Layer 3 of a small transformer language model trained on English Wikipedia (11 layers, counted from 0, width 64).
A neuron adds its activation times its output weights to the MLP's output. To switch it off is to set its activation to zero at one token and run the rest of the model.
A neuron's activation on a vector x is SiLU(gate . x) times (in . x), where the dot is the dot product.

Input weights of the MLP neurons that the questions are about. A number n stands for n times 0.0024.
n20 gate: -17 -336 227 56 274 57 177 -143 56 248 5 -58 38 21 -65 142 161 -37 -237 -100 -49 308 104 16 410 -248 -29 -22 -164 35 133 -202 51 38 143 155 91 97 -165 404 10 63 -111 -142 136 -4 -152 5 -2 -35 126 -64 59 246 -437 -18 271 -154 -436 6 -39 37 21 58
n36 gate: -103 330 137 -22 176 30 60 93 22 147 319 -88 -25 -250 105 -131 -218 -152 -60 -1 -181 35 -35 87 -351 -218 134 -12 110 102 -1 163 -93 103 -113 -82 -137 -303 -116 -91 -27 80 -7 78 -37 -230 177 134 219 -163 -211 93 149 52 124 227 -43 -416 -41 -158 218 -70 -129 -29
n54 gate: -107 -173 214 -32 48 -262 -67 -155 43 -71 -196 -172 -137 -172 -56 0 -141 313 -37 -39 60 79 -182 273 40 -50 18 204 -28 28 -70 36 -140 -70 -30 -112 -78 -33 -44 84 -229 43 -69 -175 -193 189 -51 -81 -131 -124 39 -36 143 105 17 -85 2 -99 -65 -178 -142 -93 1 -24
n58 gate: 52 56 140 -270 47 76 216 40 230 12 -72 -206 -284 -138 121 -149 -208 125 -218 -6 94 149 94 25 0 -356 39 -35 27 22 75 95 -143 83 -87 157 17 50 76 -164 12 -56 -88 -137 95 175 135 41 51 -123 89 -64 153 145 192 83 -67 -123 72 81 -137 -74 -182 -196
n75 gate: -152 -56 106 11 25 54 46 -171 86 10 8 -143 -229 -201 -44 -183 143 -146 44 -25 275 -67 -11 -29 53 80 196 -43 125 208 6 314 -56 -4 -61 -177 -53 -14 -110 -112 -42 -92 354 -143 -46 166 -359 -190 17 7 164 81 77 34 184 115 -136 -101 -135 33 -16 -28 -190 -71
n81 gate: 85 -86 -150 -150 -170 -30 166 161 -100 1 21 86 16 -20 139 106 -5 171 157 41 225 -81 59 -153 -37 42 -229 115 -92 -327 117 83 -86 -25 -99 28 0 153 286 -176 -132 -95 15 41 33 -99 126 -36 -108 -154 -67 -70 -20 172 -127 110 -148 -203 82 177 -87 -10 -322 189
n98 gate: 123 81 299 -272 210 109 -138 66 -110 -117 -158 137 -192 -137 -127 -128 -22 106 -76 -14 -11 142 41 127 85 25 47 271 9 -42 28 31 -466 -2 205 -4 -58 147 46 118 87 111 139 233 -220 4 19 131 -30 -56 -51 52 -7 144 -17 -187 141 -7 -17 -253 -190 33 -217 -193
n118 gate: -75 147 69 115 103 -66 105 -47 93 128 138 -70 2 -227 174 -8 -315 -3 -261 -89 40 118 75 98 -168 228 410 47 -28 125 -192 275 53 133 -87 78 142 -191 -82 94 -152 -73 -24 21 -32 -152 -67 11 -5 62 1 135 197 179 -255 86 -207 -181 46 9 8 88 66 142
n119 gate: -41 50 135 78 179 15 -110 97 -271 -354 -226 130 -6 -23 33 157 -12 116 219 -93 21 -19 68 -13 -193 270 -51 42 -77 -109 23 -96 -27 106 -199 -124 151 46 -45 -52 97 167 -1 310 -128 -159 80 283 129 88 -113 -14 -24 -61 228 -264 50 152 -213 -140 163 69 40 -366
n135 gate: 231 -61 129 112 230 -4 -179 -25 -396 -10 41 158 -70 -27 -38 243 6 14 189 81 24 -63 -177 -84 53 -95 -114 -192 71 52 122 89 -77 118 6 -89 7 -89 31 44 -144 -1 24 -138 -43 -58 -16 -46 238 70 -66 -76 62 130 -102 -40 -116 -5 -280 121 90 72 -148 -226
n186 gate: 134 -1 -79 58 156 -67 -17 -147 137 52 121 29 51 -313 -134 57 1 83 -101 -249 61 -62 -56 -60 -58 429 -37 -273 35 100 32 17 92 17 -11 -33 -149 -128 73 -5 -129 -42 -47 -243 -19 159 -159 52 187 -243 261 39 -103 -103 -69 -194 -93 226 -52 -77 -58 -106 -241 -95
n20 in: -3 64 92 -60 -8 200 -280 244 265 35 -15 96 -76 -99 -32 -51 157 32 -126 17 -136 81 -131 -11 296 -107 70 -189 320 -234 -35 -118 161 -13 174 104 73 35 155 232 262 46 -100 -131 -94 -288 169 -117 151 -89 -94 69 168 154 -80 -105 136 -39 -8 -6 -25 77 185 180
n36 in: -148 118 -106 -29 5 -59 17 73 -32 232 306 -140 -152 7 -41 7 -230 -81 223 6 -96 69 -185 -13 -5 -73 88 -18 276 76 33 107 -54 -38 -193 -80 -126 62 -153 -155 -40 117 -150 -17 -52 96 -11 34 303 -135 -142 78 -142 -99 165 241 55 -77 106 -203 141 -9 -58 66
n54 in: 80 189 136 -97 237 -157 -41 182 207 96 -99 189 26 85 22 -63 165 -29 198 -76 228 220 166 -81 -101 -80 -134 225 102 132 108 -97 -128 2 -209 188 21 -69 106 -56 163 76 -355 120 218 46 106 219 75 -241 129 -220 104 -151 167 -105 171 -69 82 1 202 -107 33 -189
n58 in: -83 -191 169 -128 -127 -265 120 -44 168 -148 149 -222 -1 278 52 -160 -5 -120 -240 -38 -8 260 -51 83 -77 -118 134 -31 -153 15 -62 118 114 -25 104 -61 20 -58 63 -219 -117 -101 114 -70 147 167 -213 11 -11 -162 116 191 -22 -104 183 150 -128 -43 36 47 -20 -265 -146 -116
n75 in: 153 -181 141 -89 -43 161 -57 177 54 10 251 93 -88 -142 90 -100 191 -80 -134 -32 -88 -6 -102 -196 -2 91 -259 -34 -119 -70 66 202 -199 42 63 -5 -7 -132 -219 198 -68 -50 274 175 -74 -35 54 -183 -48 -58 116 159 -57 143 165 -133 -299 62 -16 -131 -17 124 282 -276
n81 in: 459 65 263 -180 -156 -60 24 -76 -27 322 133 93 275 218 228 39 179 -104 122 33 -311 -208 73 55 362 159 -157 203 -101 -68 162 -234 -126 -128 -18 313 -120 -245 34 124 2 312 -121 -70 86 -250 -238 23 -38 110 30 -370 73 -23 -95 315 209 -173 -268 -98 68 68 7 343
n98 in: -52 -180 28 -12 -33 99 181 -142 1 243 -87 -47 90 -25 -34 -50 143 -161 20 -260 78 -237 -2 -12 -154 -44 -119 -100 14 -19 -54 -103 174 34 5 103 98 -236 -23 67 26 -148 -199 -51 208 22 20 -61 -56 -42 129 27 -8 -89 -18 -124 -9 97 -35 212 -24 47 144 97
n118 in: -119 -82 -86 -117 82 141 63 5 78 -278 91 43 81 -49 176 82 245 -25 -186 160 13 -191 11 113 -58 1 -100 131 100 -87 -35 -115 107 -26 85 55 -160 9 -149 52 191 -70 55 -18 -59 -22 243 67 129 96 -1 -35 71 -145 -145 -75 102 182 20 -422 -116 38 -249 -132
n119 in: -189 -39 177 308 406 -60 138 -219 25 56 -133 13 58 -260 -47 -5 -127 29 26 -278 208 4 319 217 -77 50 31 278 -55 161 -8 -103 -87 -47 99 -222 325 88 70 191 -66 -37 97 170 -67 -17 -171 94 108 -104 259 -49 -29 11 52 -155 230 23 -202 -233 -2 -61 174 -300
n135 in: -178 -35 -29 147 -64 -104 56 -216 136 113 -4 -222 56 83 -9 -174 -65 37 -54 -266 -11 85 24 199 34 196 128 41 -63 -123 -57 -9 114 -74 -62 111 57 -31 -24 -61 -13 -130 -118 33 -53 339 -95 78 -84 -180 79 145 -138 -65 93 -3 -19 238 27 -134 -98 -163 30 6
n186 in: 138 -233 92 210 158 0 -152 -263 -67 225 -21 -97 -12 144 18 -126 152 -5 185 17 81 -55 -1 -77 81 -59 -57 37 -112 207 -327 47 281 156 161 95 94 -5 -170 -24 -62 -361 91 -153 60 248 -232 70 -174 21 54 -58 -13 247 -113 178 -246 182 -95 41 -158 -39 116 -108

Output weights of the MLP neurons that the questions are about. A number n stands for n times 0.002.
n20: 14 33 71 -29 -211 -240 -393 -155 26 63 -100 10 249 -85 -198 202 -69 -53 57 188 212 -219 -4 33 -138 1 16 16 -28 284 -172 -82 -138 33 -199 -108 -65 -174 -124 169 -105 104 111 -77 -78 -118 127 -33 268 -79 -44 276 -416 81 220 -3 52 187 242 115 -100 -171 124 -33
n36: 136 -225 -132 32 -114 -25 46 133 6 -122 -367 146 114 75 16 13 108 -36 -94 -117 181 -38 -220 80 248 42 -76 50 -153 100 106 -10 6 -133 212 121 199 201 -63 -210 27 -153 -76 -73 -136 17 -105 -106 -8 233 -67 -164 -20 102 81 -193 -146 7 -73 292 166 -159 31 89
n54: 75 -82 79 80 157 -75 51 -221 234 77 -193 62 -253 52 44 71 -227 5 145 -41 255 50 -338 225 308 122 -54 219 -117 -194 40 -262 33 220 -180 113 -20 -18 49 -304 -216 328 -187 -285 -83 229 -5 -164 44 91 -12 42 268 -11 61 -67 20 -200 -118 -74 -134 -124 147 -292
n58: 34 114 -166 31 -131 -277 -44 -211 -30 -90 40 -365 112 -186 -68 124 -76 -238 -115 16 -274 14 -300 -145 174 -26 10 15 -229 -32 166 215 -239 -189 1 -284 104 -35 107 200 216 107 -103 40 107 96 -9 17 -52 147 -305 -93 155 -31 -55 -105 43 225 -206 -125 -80 -233 321 -79
n75: 33 111 10 -131 -58 220 -182 -110 136 22 303 58 15 -99 53 -3 220 -91 15 -118 25 -164 53 33 269 70 12 88 -153 456 189 293 35 27 179 122 -23 183 -278 16 16 31 93 -107 -8 77 -244 -54 1 -181 25 135 199 87 118 -135 -66 -129 -116 -93 -5 199 27 -165
n81: 189 170 280 16 207 -171 -122 -104 -80 454 122 -101 49 283 228 -76 63 -81 -254 22 25 -193 109 131 -37 307 -12 49 -327 59 3 -73 121 -173 -68 196 -74 42 -129 312 265 100 -346 -29 -203 -74 239 -189 -161 204 94 -385 -36 -213 -73 77 36 100 -140 -138 -157 247 -265 259
n98: -62 95 155 -252 295 318 160 52 -58 105 -72 120 79 -134 -95 8 54 48 -36 -130 -26 54 -65 -79 95 -58 14 274 108 -326 -44 56 -250 -130 78 -141 94 -56 63 26 -236 19 0 -33 -46 104 -133 -2 63 -234 132 122 55 69 45 111 -142 -27 -87 -465 -206 239 -69 -24
n118: -189 -91 181 203 10 261 4 88 21 104 352 -141 176 -227 383 166 -172 -137 -124 -97 -36 57 53 148 42 157 -8 117 -1 -114 19 -101 -170 219 -22 355 161 -42 -195 278 -55 -50 -181 -29 -110 181 165 -53 172 121 32 12 109 -235 105 -61 -178 -42 -210 -32 -90 -16 -85 41
n119: 37 -15 129 177 250 -10 -129 117 -208 -147 -241 89 -111 10 70 100 -61 -41 213 -96 84 122 164 136 52 392 -46 -117 -157 -100 -93 -164 37 75 -162 -51 297 2 38 57 -104 219 -32 230 -240 -28 11 352 92 -93 9 -125 -256 -159 395 -319 283 -45 -162 -269 253 46 120 -437
n135: 234 -165 134 158 134 142 79 68 -220 -94 -143 7 -137 -77 83 228 -11 68 319 176 119 -77 -16 131 54 -279 2 -126 223 116 190 132 -11 116 104 -227 -278 -81 105 88 -104 149 206 -23 -7 -204 -137 -56 31 66 50 -193 255 207 -52 28 -88 -263 -148 104 193 238 -243 9
n186: 13 -104 -44 -67 -99 -126 -193 -76 -205 42 -137 -30 25 -27 -45 -111 68 -87 20 -27 19 -63 -69 14 -203 69 -4 92 71 -87 398 111 91 -35 69 -38 -277 155 -28 178 -9 -34 178 -29 2 10 -82 177 20 -40 -242 90 49 297 -105 2 57 -239 -118 395 -23 213 258 192

Each question names a token from some text and the token that comes next. It shows the vector x that enters the MLP there. A number n stands for n times 0.0045.

Then comes g, the gradient of the next token's log-probability with respect to the MLP's output, scaled to length 1. A neuron's effect is roughly proportional to its activation times (output weights . g). A number n stands for n times 0.0011.

"90", then " had"
x: -186 -88 34 11 -33 -26 -6 -83 25 -184 29 -188 -81 -81 136 120 -70 179 19 -58 -108 -4 -33 131 77 100 249 -163 -133 267 55 170 -12 -120 155 -5 76 -5 12 -62 62 154 -148 15 -138 -165 -26 -42 -121 241 -208 -32 -7 -6 -84 4 -47 140 -118 92 9 -172 -140 -102
g: 64 36 75 -188 79 -100 22 -95 239 -58 -164 89 125 -13 -59 96 89 -90 156 233 -88 -92 -37 -10 -186 27 -84 -102 -221 145 137 -55 127 17 152 -160 -202 24 -44 93 -124 35 187 -136 19 32 -183 14 24 -91 -110 -49 -87 -118 27 -25 -56 -114 -203 7 207 -26 1 63
Switching off which neuron hurts the next token most? n54

"74", then " |"
x: -59 30 -104 -99 -86 23 -102 -170 -78 -125 203 -157 -181 -99 -24 50 -96 338 -62 82 -98 52 103 -6 107 23 312 -106 -42 149 46 110 -167 -88 170 -27 17 -49 39 -93 58 -36 -153 24 -56 -75 -21 -145 -172 102 -260 -5 -83 -14 -80 2 59 68 -35 129 140 -93 -139 -23
g: -56 135 -49 -77 299 115 -19 97 21 -182 44 70 -24 131 -95 17 -43 11 22 75 -159 97 157 -104 -82 -83 -153 -177 75 47 81 199 -59 48 -86 245 -17 44 3 132 -73 102 160 30 -15 -63 -181 -25 -110 26 -134 -157 -82 -34 -152 -195 -153 45 27 -251 58 37 -20 -160
Switching off which neuron hurts the next token most? n54

" |", then " Spain"
x: -56 30 118 -143 76 36 -33 -313 139 -32 123 39 -153 198 -69 59 -165 -59 9 181 0 -176 51 59 3 -153 11 -149 119 263 -44 44 28 -26 89 25 -113 87 87 115 51 72 -90 126 230 -192 103 -94 -116 -6 -46 24 -19 -130 -23 59 111 75 81 111 41 42 97 -79
g: -81 107 25 42 92 -101 -154 77 72 49 -127 -180 149 -203 53 -49 -160 -27 205 -50 104 22 -55 59 -105 48 25 -159 -130 123 224 105 -169 -134 -116 -99 -78 133 -112 27 -154 -73 -68 22 80 -175 -98 74 -71 48 -136 -8 108 195 -115 -72 -54 -73 -143 -132 120 80 -140 -194
Switching off which neuron hurts the next token most? n75

" |", then " Slov"
x: -21 4 90 -169 61 24 -43 -328 144 -14 169 -8 -183 189 -56 52 -162 -55 43 174 -26 -154 57 47 18 -168 34 -193 107 192 -34 27 13 -34 67 50 -92 76 74 91 68 103 -94 162 213 -183 144 -83 -144 -34 -78 8 -24 -109 -43 52 99 73 87 100 83 63 100 -87
g: 18 41 -93 49 -70 -181 -43 105 76 41 -69 -194 172 -205 103 -23 -103 -121 86 -34 84 25 -156 25 -95 60 -2 -254 -61 134 231 58 -133 -49 -108 -31 -100 177 -110 44 -73 -71 -46 -23 54 -146 -34 29 14 34 -88 -33 236 117 -136 -116 -102 -75 -372 -18 15 86 -35 -75
Switching off which neuron hurts the next token most? n36

"le", then "ville"
x: 206 208 -12 -52 57 208 -2 1 26 58 8 -35 -244 282 -110 -109 38 -14 -1 248 31 22 -248 113 -41 -39 139 -299 -25 330 45 -69 18 -83 43 -16 80 -32 -69 -56 -31 27 -87 -27 201 23 71 27 -10 73 -165 -183 -30 9 -221 -113 104 140 12 -20 56 -154 -32 -136
g: -79 106 -39 -115 -79 79 -44 1 23 -202 -49 308 -24 56 116 -113 -40 109 80 261 -14 215 100 -23 -123 -88 126 -21 53 -23 167 94 -120 98 231 -54 -68 45 176 -92 -265 -218 42 19 67 152 5 36 -5 50 11 9 -26 35 -66 1 80 -146 23 -31 -71 -131 -226 1
Which neuron, switched off, raises the next token's probability most? n135

" in", then " Boston"
x: 154 173 -164 35 145 -68 -29 -56 130 66 40 -105 10 149 -30 8 46 185 -137 197 -39 -32 -34 164 35 -304 114 -190 260 120 -96 -46 -74 -45 114 -5 99 88 69 -100 46 65 -75 -50 -49 -252 76 -144 -14 180 -189 -119 -58 -7 -136 40 -38 -54 -76 85 151 -89 -17 -120
g: -58 -42 0 65 -168 343 -20 46 160 11 20 198 -85 -25 133 41 75 117 2 164 74 18 129 3 98 50 -120 70 9 -101 56 35 -144 -90 195 83 -65 -35 27 17 134 60 -165 -97 130 -118 68 -45 -118 -90 91 -76 -73 230 -118 82 109 100 -14 -185 304 -24 -145 21
Switching off which neuron hurts the next token most? n58

" B", then "oud"
x: 163 90 -4 180 -161 126 -60 -129 -23 9 15 35 -71 48 -111 -44 -38 -54 85 51 59 -106 -402 2 108 36 131 -225 -83 155 19 -20 -151 -127 37 244 -6 4 14 88 112 -2 -197 152 141 -152 -60 -124 -127 126 -141 24 97 21 37 -67 8 50 -51 8 -7 -284 -62 -101
g: 37 147 -190 -195 -137 12 -61 122 -100 -121 46 34 -117 -90 -13 -90 135 -3 99 57 -164 -170 -123 108 158 -4 44 94 -53 -112 -197 -21 -25 -40 -156 -10 15 -106 70 67 -10 40 147 -224 197 -17 -220 56 193 -112 -59 -17 182 -3 -150 -67 44 63 -205 -128 -69 -89 131 -104
Switching off which neuron hurts the next token most? n81

"1", then ","
x: -12 14 -142 -59 -69 90 -117 -133 81 -64 52 -29 -27 58 91 6 -75 32 -108 175 -317 72 -64 -89 64 -128 117 -109 -89 189 -134 -83 -24 -41 48 23 126 64 82 72 225 141 -171 186 158 -33 89 -17 -173 46 9 -36 -103 -46 -62 53 80 7 17 87 -9 -195 -132 -196
g: 96 -15 -75 160 61 99 85 -116 -284 5 -134 -65 -37 81 -72 -160 -26 177 199 103 17 -25 165 124 -88 120 5 -32 23 73 -102 -170 124 -184 63 0 1 16 48 -90 -78 -20 -104 -81 76 -63 -188 217 -150 123 16 123 -194 4 1 -18 63 75 216 -239 -25 71 -9 -165
Switching off which neuron hurts the next token most? n119

"ques", then " to"
x: -3 282 -73 -180 193 225 -79 -51 142 -53 -42 -57 -334 258 -137 -34 52 10 97 42 12 36 -223 156 -90 130 201 -75 -130 190 -67 -2 127 -83 158 13 -116 4 -3 -21 -5 -48 -18 -14 79 -65 75 -24 -44 237 -259 -174 6 15 -35 24 -56 16 51 -11 40 -186 -26 -62
g: -216 239 3 34 -129 -63 -87 -139 -13 -73 70 -14 -3 22 97 150 131 -11 -49 4 11 -23 111 -73 -38 127 208 -136 -18 115 65 100 -257 100 -12 25 176 -180 -50 -26 -217 70 -11 93 66 -24 12 -38 89 96 158 56 9 41 -27 258 41 117 128 267 45 109 -195 77
Switching off which neuron hurts the next token most? n98

" |", then " United"
x: -41 36 106 -146 94 28 -57 -322 152 -23 143 20 -139 175 -59 74 -161 -52 12 171 -4 -183 59 67 -7 -146 39 -143 118 258 -70 43 23 -40 96 30 -108 68 69 108 57 45 -98 126 229 -213 99 -102 -118 -8 -73 13 -16 -132 -32 58 104 88 62 114 47 53 73 -90
g: -126 111 46 115 9 -127 -90 51 -5 22 -134 -68 98 -261 152 30 -111 28 144 -46 75 30 -160 -2 -117 102 -47 -242 5 226 157 -54 -149 -81 28 -70 16 175 -140 21 -166 -174 -18 4 147 -131 57 -37 -139 50 -92 -145 148 88 -69 -61 -77 -4 -199 -192 13 136 -78 -127
Switching off which neuron hurts the next token most? n75

" the", then " first"
x: 99 22 -35 -3 168 -2 36 -30 168 36 -8 -24 36 -58 41 -114 -125 68 157 158 -86 17 56 60 88 7 -149 15 52 388 -193 22 -142 -327 106 -55 4 -30 135 -70 32 5 144 4 140 -134 90 -132 -59 -52 -249 -157 46 36 -88 -110 20 49 26 127 35 -181 14 -19
g: -76 -39 -160 9 -143 -72 73 128 -122 34 18 -82 216 -121 59 56 98 -77 12 -83 79 5 79 -59 178 -133 -63 -33 -44 103 -89 36 -100 -186 256 154 85 -148 61 160 78 -15 23 53 279 54 206 -38 160 -61 -59 79 -71 -30 -70 -125 -83 125 287 -146 0 -44 -69 -124
Which neuron, switched off, raises the next token's probability most? n54

" of", then " the"
x: 125 69 -125 103 136 -133 41 -147 65 95 -80 -54 -73 195 -119 -42 -86 100 34 -43 70 -126 -92 293 17 -149 -1 -19 103 329 -63 132 -95 -227 0 36 22 78 232 32 80 118 -18 -14 -74 -80 -82 -60 -139 140 -144 -69 -58 -25 18 -88 -200 -78 -113 66 106 -51 41 -123
g: 82 168 -185 -3 -23 -143 -56 -12 -99 64 -122 4 -109 44 62 -54 99 -280 18 -247 6 105 50 -108 -174 -120 -72 -79 -30 5 -78 -16 -90 -10 -127 13 -33 110 167 -46 111 -14 -176 -94 60 51 95 -62 -102 177 65 -137 -173 15 105 33 -139 126 -319 6 149 34 49 -191
Switching off which neuron hurts the next token most? n75

" re", then "lying"
x: 134 5 -43 207 143 14 38 15 70 -191 86 49 -59 212 -254 -89 53 -89 -14 305 127 -22 107 58 -43 -75 150 -53 19 72 18 5 7 -75 -72 37 164 86 -124 51 23 65 -271 39 45 -49 13 -52 -34 127 -22 -47 -72 -100 25 -241 -184 -127 97 -18 3 -66 -169 -172
g: -53 53 -129 91 149 -286 77 123 -87 244 -51 -219 -113 33 -94 -146 144 2 -54 201 -178 138 -73 -111 -58 8 13 -206 22 72 17 -105 -29 12 40 81 129 -143 59 43 164 -43 -214 107 -137 52 -151 -203 -55 91 119 37 -79 71 75 -1 -27 -34 -19 154 100 13 75 74
Switching off which neuron hurts the next token most? n81

"ins", then "worth"
x: 120 160 -122 38 -258 236 7 -17 138 44 -98 124 -264 184 -95 125 -75 28 -110 67 -13 49 -269 148 -88 96 136 -235 -183 88 -51 49 72 34 126 47 20 -15 115 105 -37 34 -79 55 44 18 45 11 27 269 -177 -138 -106 78 -231 77 83 20 -2 49 155 -192 -56 -144
g: 56 -108 -29 -32 -3 14 -60 247 -15 208 43 109 -204 7 -53 -29 63 104 2 -207 61 -210 -144 69 18 -111 -61 65 83 -132 24 -191 -10 -110 38 12 -133 -54 -170 -82 11 164 94 -39 194 -55 -99 -32 -107 -159 -142 -11 50 -53 -40 68 42 -187 23 -233 26 -264 181 -92
Switching off which neuron hurts the next token most? n54

"lying", then " upon"
x: 173 67 -208 -141 200 156 -50 -268 -35 70 -38 63 -171 166 -106 1 -51 -78 152 123 -58 120 -86 275 12 82 128 24 -32 256 1 43 6 -215 -75 -108 52 -33 -24 62 -44 -122 -58 -26 -101 35 10 -25 -85 186 -276 -73 -133 72 -50 -128 -170 109 28 54 119 -111 15 -133
g: -15 -18 135 33 117 125 -306 -179 -79 -65 120 35 -140 -87 38 -92 -94 9 -9 -16 32 26 7 -50 -46 234 81 -31 -225 -33 -8 48 -48 134 -65 6 -117 -261 54 156 13 -5 -195 -85 -93 -133 20 160 256 -212 90 19 33 34 38 125 39 160 65 -169 115 -56 102 -25
Switching off which neuron hurts the next token most? n20

"ior", then " of"
x: 25 127 -101 -14 215 184 -30 -142 -106 -19 97 55 -3 218 76 -15 107 73 18 20 -145 -17 -164 -22 26 106 98 -35 -8 189 -100 211 6 -200 -114 -113 58 50 157 106 -55 -29 -156 -10 -80 17 -83 -87 22 203 -74 -183 -84 70 -102 -190 141 183 187 -31 44 -222 -82 -124
g: -100 58 55 -40 -171 241 -116 240 -1 -14 108 -138 50 21 129 78 -95 72 77 94 187 186 26 -128 -181 10 182 -55 -140 -2 7 15 134 -22 128 -31 -52 34 30 -114 -147 84 -255 67 -70 -113 -65 47 18 88 314 59 -64 -37 -143 -26 52 -142 -6 -37 121 -50 -49 -181
Which neuron, switched off, raises the next token's probability most? n186

"V", then "I"
x: 88 29 -82 55 8 15 -67 -8 70 -188 139 23 -52 69 -29 45 -152 -19 19 50 -63 -90 -355 105 40 80 -197 -148 1 32 46 -27 8 -251 79 281 118 31 65 11 239 -32 -102 122 63 72 76 -95 -66 198 -90 -6 36 -14 -13 54 65 109 51 76 152 -37 -195 -173
g: 40 19 -60 200 362 65 106 68 -29 58 127 30 -194 100 -96 -182 0 13 -29 96 51 -126 -42 145 113 -145 -125 274 20 34 188 -11 25 46 88 203 71 -26 -81 -22 -20 189 -175 161 137 -160 40 -5 -52 -144 -38 54 16 -33 -79 -139 -99 30 -66 -136 73 -62 60 -46
Switching off which neuron hurts the next token most? n20

"ur", then "re"
x: 45 243 75 -28 -34 97 -99 -27 -15 -51 81 -84 -204 255 110 -79 -36 19 -5 45 -44 -149 -305 116 -57 56 -26 -368 -154 181 8 48 -116 -33 114 26 56 42 53 -37 11 42 -109 -93 88 24 125 -51 -95 73 -128 -208 17 -152 -303 -92 169 -8 95 -23 18 -160 -22 -146
g: -32 39 -58 30 -35 -90 144 72 -49 -5 193 -65 -73 -63 -21 63 -61 92 19 172 199 -191 17 -171 202 155 13 -155 28 -210 8 -161 -41 90 208 203 128 -69 46 54 177 95 -23 -86 49 75 48 -180 -25 -67 -39 -30 15 23 63 -107 -126 -45 79 -83 122 -100 117 -339
Switching off which neuron hurts the next token most? n119

" and", then " m"
x: 74 9 -91 225 242 43 -80 -319 20 105 69 69 -86 -12 58 31 -84 24 -28 175 -81 -116 -20 122 12 -28 41 -41 87 248 -42 134 -39 -269 125 -59 -63 -34 55 -14 -89 223 -28 -68 66 -35 23 2 -54 159 -124 59 -12 29 -34 -29 -192 107 -117 213 -36 -162 46 -18
g: 75 47 21 -80 -196 123 -46 -187 -26 57 -8 -47 -130 -8 76 68 9 23 111 18 -81 37 -47 84 159 160 107 87 84 -8 -110 6 181 54 100 82 -118 256 43 37 67 -43 -90 46 97 20 81 77 -108 -99 -158 -50 122 -133 -250 175 -1 -48 -338 77 -299 19 -44 -77
Switching off which neuron hurts the next token most? n186

" ab", then "and"
x: 37 123 19 31 326 40 -88 18 10 -97 89 -25 -379 71 -36 -21 81 23 -59 37 -23 -79 -12 -139 79 89 125 -235 126 -128 -101 -55 54 6 30 -9 164 86 -197 -30 103 101 -148 84 102 -202 68 -131 -70 269 -227 -71 -78 67 24 2 -100 -21 44 -83 164 -164 -13 -105
g: 41 -52 132 195 6 176 114 176 -215 141 -20 103 15 -24 -238 -16 19 57 31 -90 72 -159 -54 -89 94 84 -102 -64 42 99 -193 71 173 -146 -46 160 -42 11 113 96 -99 122 70 196 35 -24 -80 -65 -106 -36 -135 18 26 -108 140 -40 115 -63 -32 -71 98 88 -2 361
Which neuron, switched off, raises the next token's probability most? n119

" As", then "c"
x: -15 186 -112 0 47 -79 30 97 84 -19 147 189 14 59 -18 112 -81 -132 171 41 -58 -147 -115 156 13 -129 189 -273 -99 71 -77 -97 -144 57 340 61 53 58 37 -201 -106 232 -244 -40 134 -32 88 -30 79 146 -325 -81 -23 -45 -14 -71 51 7 98 37 8 76 54 -71
g: -203 -70 -98 75 231 9 21 11 41 157 185 289 88 40 96 145 -9 4 -125 -103 -68 20 47 127 43 -82 57 -90 74 -208 -85 53 172 0 -55 -157 -19 36 35 -80 102 61 82 -85 122 114 -27 -88 -119 143 -151 -26 -160 67 60 23 220 16 100 -244 53 -61 -221 -51
Which neuron, switched off, raises the next token's probability most? n36

"che", then " re"
x: 142 150 -76 -281 103 272 38 -12 -14 27 66 -116 -119 32 -2 115 16 4 -95 290 -61 23 -283 118 106 38 26 -242 -73 193 -96 -9 170 -72 86 -58 -3 64 -52 -83 156 108 -59 3 287 -84 113 -55 24 92 -165 -144 -28 -13 -191 -20 46 9 5 -61 58 -46 25 -236
g: -27 -167 195 -24 153 -106 -36 -240 130 -24 -157 -54 -145 161 11 -129 81 -33 46 53 -91 -44 14 146 9 -27 228 119 109 79 -239 152 36 -161 -58 -102 -185 0 99 -1 -75 44 135 5 9 -83 247 109 42 99 116 95 -107 27 -44 -152 -130 -201 -43 112 -42 -73 68 33
Which neuron, switched off, raises the next token's probability most? n135

".\n", then " "
x: 77 135 2 50 58 -88 112 -60 228 -29 158 -13 26 -7 -18 158 -49 77 -73 -21 18 -191 21 -169 -5 -7 -144 232 -41 277 42 35 -82 -169 170 -48 31 89 12 51 -82 14 -38 9 101 -263 -82 -218 -87 -56 -29 -160 -93 -14 -82 98 -63 81 136 96 1 -68 -194 -2
g: -89 -57 -186 -100 163 85 -131 -154 -125 236 -21 100 -26 -34 -93 -57 -109 -165 37 68 -86 24 -75 79 -114 -1 -25 112 62 157 97 48 174 23 110 -21 -174 145 237 -210 127 33 141 98 -57 33 60 58 110 -195 -111 -120 -31 97 -41 -46 132 37 162 75 86 197 99 -140
Which neuron, switched off, raises the next token's probability most? n81

"ess", then "ur"
x: 156 145 -6 57 126 176 38 -20 16 91 91 -35 -265 236 -220 17 -2 -76 6 61 -3 -50 -316 -104 -74 110 1 -337 19 220 32 44 140 -303 135 -33 96 44 45 0 -121 59 -54 -17 -12 -14 55 36 -98 199 -170 -103 -153 183 -65 -49 41 85 47 -75 70 -98 -18 -48
g: 228 21 134 -120 -150 -195 -17 -68 50 2 -123 119 -26 -163 -55 230 14 -74 83 -31 -38 -35 -164 17 169 199 93 -88 -149 109 -87 -39 155 36 -152 178 100 -47 -58 -168 -49 33 -50 55 29 -56 230 -201 19 57 -10 119 -138 -144 48 -8 -22 -152 115 27 -4 26 220 -113
Which neuron, switched off, raises the next token's probability most? n186

"19", then "85"
x: -12 139 -64 -166 -84 69 -111 -234 28 -122 39 -129 -87 110 -33 -110 -8 157 -109 214 12 -51 269 33 32 29 34 -86 -86 127 -41 -32 6 -209 53 246 129 -30 74 -131 1 -8 -87 103 176 -9 293 -76 -14 -28 -89 -26 -39 -52 133 179 38 -52 1 43 -27 -82 -193 -148
g: 94 29 180 72 83 178 -19 124 -97 53 -215 -81 145 41 -134 -114 48 134 -84 111 159 -93 -23 148 88 45 57 -25 100 -31 91 127 61 -107 -31 107 -2 -81 -145 234 -315 -43 99 63 147 -49 14 -91 202 -59 -149 84 -38 -141 -191 -77 97 -57 -25 24 61 216 3 -43
Which neuron, switched off, raises the next token's probability most? n58